Layer 5 of a small transformer language model trained on English Wikipedia (12 layers, counted from 0, width 96).
A neuron's activation on a vector x is GELU(weights . x + bias), where the dot is the dot product.
The model reads these tokens: " comp" "ar" "ison" "\n\n" "As" " with" " other" " ne" "ot"

The vector x that enters this layer's MLP at each token. A number n stands for (n - 500) times 0.01.
0 " comp": 499,422,703,454,402,370,329,440,484,547,575,749,600,431,636,526,497,491,398,470,386,486,531,605,422,547,449,534,443,472,597,683,618,433,432,495,428,344,581,612,258,318,603,449,583,750,314,612,484,450,510,609,331,515,379,418,305,468,493,587,707,572,455,473,526,334,447,474,653,591,578,498,458,641,387,574,374,346,418,413,484,563,412,387,487,493,529,485,543,627,542,489,597,643,497,738
1 "ar": 492,583,651,387,512,497,418,493,392,576,525,516,527,407,679,670,562,597,451,429,308,555,443,608,428,618,445,368,567,435,541,478,368,490,505,568,426,486,725,564,193,96,600,519,464,683,472,656,492,533,728,562,371,494,471,444,291,439,369,604,508,481,495,412,605,505,484,541,599,511,562,347,569,350,489,554,348,491,716,443,436,480,451,502,456,541,407,728,460,524,496,415,517,678,496,608
2 "ison": 466,619,554,407,440,449,295,565,403,415,509,532,578,440,706,631,488,495,452,351,286,523,456,571,387,581,510,394,582,369,576,612,401,454,543,569,461,488,729,648,313,144,605,583,432,661,523,655,489,429,679,560,306,545,534,535,405,440,338,579,399,508,417,423,682,408,485,581,579,496,529,343,471,414,575,573,370,415,694,599,478,458,475,444,411,506,516,682,473,649,575,382,560,600,499,674
3 "\n\n": 473,574,709,286,624,331,389,502,411,478,552,532,502,493,832,583,542,549,480,475,381,589,429,565,349,417,439,339,361,425,643,567,383,465,497,569,483,487,572,601,230,248,609,492,479,660,461,584,510,518,596,608,256,486,438,416,464,522,498,583,519,471,361,422,552,430,419,485,494,542,550,366,509,540,412,551,336,405,652,623,499,579,393,469,441,503,522,746,501,611,563,604,588,663,535,601
4 "As": 445,494,570,379,414,536,500,518,416,492,449,492,532,488,800,633,527,586,492,410,492,621,502,522,340,520,300,438,614,422,541,488,367,463,445,559,456,480,561,448,406,17,472,604,471,649,524,632,509,607,580,621,262,488,433,542,337,547,447,530,589,472,491,488,566,499,392,479,530,549,500,322,530,510,464,436,276,423,729,525,496,557,426,490,656,563,474,749,526,538,392,640,591,709,409,527
5 " with": 475,569,705,343,501,381,481,573,401,537,454,447,545,552,789,670,588,604,451,426,374,479,450,458,396,436,352,401,455,417,530,523,369,419,445,502,472,437,581,486,340,155,584,470,379,705,670,694,469,531,627,592,225,575,488,458,418,529,437,594,530,545,527,509,691,522,458,573,486,501,571,284,541,510,540,495,280,409,613,527,471,578,500,392,596,484,584,692,506,588,409,502,552,643,440,532
6 " other": 588,698,665,381,481,464,500,540,418,493,484,491,572,458,725,642,535,605,444,448,260,539,483,620,388,481,404,388,590,397,670,513,477,420,500,534,468,370,703,457,332,111,563,464,422,571,688,614,493,513,626,497,217,586,508,460,362,488,435,441,536,500,560,536,626,504,461,473,533,490,578,227,466,399,537,505,268,436,576,629,402,454,455,433,538,556,546,695,536,621,482,575,541,589,469,490
7 " ne": 524,678,638,453,573,604,534,628,291,490,493,459,547,452,689,605,637,552,528,463,330,637,359,610,344,563,419,540,488,352,515,598,343,419,423,476,457,465,580,465,318,151,478,452,421,551,576,795,461,423,612,619,303,577,478,465,423,503,456,476,639,435,478,480,699,509,449,409,517,498,555,314,489,479,559,457,409,571,648,466,475,543,344,496,435,503,557,741,366,456,476,507,607,628,420,629
8 "ot": 512,520,488,429,446,484,359,526,410,473,577,388,579,407,723,610,628,548,450,462,342,580,429,630,404,671,521,445,478,407,532,581,382,485,510,485,351,448,652,426,269,95,551,550,366,664,549,566,613,516,745,490,325,469,490,552,258,403,411,526,525,500,527,442,651,559,504,535,614,523,617,337,560,492,555,548,356,391,748,550,476,505,425,389,578,487,516,768,511,529,473,454,380,609,493,591

Each question shows the input weights of one neuron of the MLP. A number n stands for (n - 500) times 0.0037.

n78 (bias -0.030): 525,369,326,480,435,619,621,473,548,510,704,571,516,494,456,691,403,446,500,476,381,477,456,536,507,408,534,430,583,581,304,679,714,440,622,353,503,484,442,733,429,524,515,266,531,497,539,377,390,506,657,577,405,384,497,586,393,326,659,392,685,552,467,528,522,548,264,506,395,523,567,665,463,458,421,642,453,559,397,446,441,451,591,595,379,500,526,506,596,459,570,441,567,695,453,396
On which token does it fire most? 0 " comp"

n15 (bias -0.024): 539,191,478,239,434,553,431,563,424,646,404,443,389,610,471,394,497,587,506,600,518,521,510,388,487,400,534,491,164,479,523,300,500,410,532,399,491,577,396,429,572,521,663,394,602,574,469,631,366,584,412,651,626,719,513,682,494,567,398,586,418,432,549,500,648,598,473,525,465,374,635,500,397,643,488,576,687,556,488,590,541,407,670,406,494,448,577,580,473,663,522,309,544,403,551,416
On which token does it fire most? 5 " with"

n243 (bias -0.062): 386,539,475,408,574,629,599,488,688,522,497,525,422,590,416,425,421,440,500,598,483,413,330,518,418,476,537,582,523,401,517,615,580,497,594,411,476,632,372,494,385,491,560,442,390,711,599,450,317,632,474,524,519,453,488,427,764,533,553,624,648,381,395,435,718,715,565,519,355,747,503,350,320,688,424,485,469,568,462,506,364,533,497,458,400,596,477,452,413,343,359,613,451,392,519,610
Its three highest activations, in order, are on tokens 7 " ne", 3 "\n\n", 5 " with"

n246 (bias -0.032): 453,413,506,409,378,519,390,456,379,437,314,521,574,641,553,597,596,492,415,491,445,497,821,538,640,471,366,575,533,604,403,470,520,528,454,538,512,264,475,449,570,562,688,486,503,690,461,438,470,544,411,515,440,605,740,461,647,310,547,581,430,543,444,326,360,478,305,349,436,533,625,424,470,405,468,595,525,616,370,585,650,629,540,576,595,610,376,500,425,342,521,608,573,381,547,503
On which token does it fire most? 0 " comp"

n180 (bias -0.060): 593,417,583,265,614,510,516,553,412,503,474,575,559,650,611,672,439,584,617,503,335,460,556,472,631,307,513,468,261,560,376,376,545,600,362,564,304,645,635,751,584,547,430,424,490,536,365,480,506,469,355,603,733,454,682,493,567,346,624,517,574,479,399,419,411,479,546,533,636,574,357,362,471,541,427,403,409,565,475,527,529,274,421,562,497,623,540,307,680,509,609,575,391,513,470,323
On which token does it fire most? 3 "\n\n"

n138 (bias -0.026): 474,528,560,605,395,591,441,398,710,372,437,506,449,477,440,532,664,510,492,527,468,410,601,497,419,679,548,472,711,478,392,398,469,399,209,544,536,566,365,663,524,497,660,526,449,454,445,394,628,487,696,386,483,474,704,570,414,527,527,324,469,383,443,708,437,539,368,412,540,469,529,584,550,386,391,593,483,420,457,588,582,445,477,454,494,555,585,467,500,413,572,420,385,520,543,464
On which token does it fire most? 8 "ot"

n93 (bias -0.051): 427,353,301,361,298,806,500,413,619,433,395,559,467,513,556,451,356,374,585,506,632,598,669,484,524,431,513,462,538,582,430,506,557,423,615,315,580,480,730,736,525,456,421,464,540,550,598,639,445,633,649,406,573,602,690,528,481,424,587,576,247,564,349,280,480,542,379,245,490,393,627,416,568,676,476,448,624,517,337,506,539,599,384,447,444,497,469,601,534,564,539,493,506,575,460,494
Its two highest activations, in order, are on tokens 2 "ison", 4 "As"

n371 (bias -0.021): 500,402,374,459,651,669,329,621,560,369,494,582,491,314,509,473,671,530,630,497,445,472,398,395,459,636,538,486,506,597,440,549,522,379,500,412,555,443,512,532,570,611,376,275,455,557,446,461,602,545,604,554,500,554,618,254,297,691,522,478,600,561,480,600,503,500,587,385,468,468,509,477,573,449,450,756,337,609,475,497,497,488,599,545,337,540,530,569,555,268,436,586,462,403,530,375
On which token does it fire most? 7 " ne"

n380 (bias 0.006): 491,561,569,427,541,547,429,703,503,541,500,378,517,497,523,558,450,456,403,278,441,305,312,577,666,756,559,667,552,448,503,517,466,474,569,439,368,603,456,469,538,484,530,471,563,474,594,465,396,573,412,426,366,552,566,363,489,351,565,503,503,575,646,390,375,495,427,734,350,508,471,508,657,388,484,395,609,677,484,537,386,570,592,634,557,412,556,481,492,521,556,440,390,565,428,480
Its three highest activations, in order, are on tokens 1 "ar", 8 "ot", 5 " with"

n129 (bias -0.016): 311,389,311,473,595,542,393,664,684,416,519,550,494,365,386,380,494,474,517,642,326,600,548,455,430,524,257,534,406,488,500,604,460,613,649,170,605,303,464,528,449,482,528,395,541,640,530,506,308,473,461,398,561,453,579,483,475,597,622,536,438,512,637,503,708,640,491,554,541,426,625,503,463,542,553,519,320,378,536,598,409,389,675,566,462,540,571,433,638,424,568,592,469,681,510,363
On which token does it fire most, and how strongly? 8 "ot", at about 2.1

n239 (bias -0.057): 348,454,507,576,333,560,561,658,386,615,565,584,486,304,442,339,669,643,494,523,532,367,417,474,662,578,510,410,569,365,541,450,460,500,630,517,640,538,826,437,461,435,444,617,391,586,457,462,557,384,549,513,555,544,629,341,653,330,381,325,587,640,464,695,469,392,445,419,206,463,344,577,603,692,516,595,367,404,311,702,422,523,507,461,432,424,513,398,487,465,593,497,373,513,764,574
On which token does it fire most? 2 "ison"

n329 (bias -0.057): 706,391,510,364,484,405,483,513,630,507,653,382,270,338,449,349,474,423,682,717,680,607,497,481,468,571,323,358,593,392,538,589,327,655,503,559,453,568,549,503,612,484,395,334,480,281,487,455,583,513,371,435,552,466,439,276,444,660,449,504,513,510,653,557,507,682,484,378,554,644,696,627,374,481,652,631,561,500,567,497,362,332,343,555,473,539,522,516,449,705,523,405,253,557,500,583
On which token does it fire most? 8 "ot"

n1 (bias -0.053): 597,480,470,424,290,503,509,534,695,568,572,545,500,619,572,431,523,448,519,477,472,475,549,609,437,543,497,269,529,651,439,506,409,705,485,503,468,482,546,684,568,609,404,517,491,582,321,555,500,752,352,354,457,587,294,407,559,555,565,519,515,545,405,461,579,369,418,491,405,538,503,562,526,440,436,521,332,315,466,489,518,442,718,480,488,752,640,636,354,475,509,407,432,393,437,550
On which token does it fire most, and how strongly? 0 " comp", at about 3.5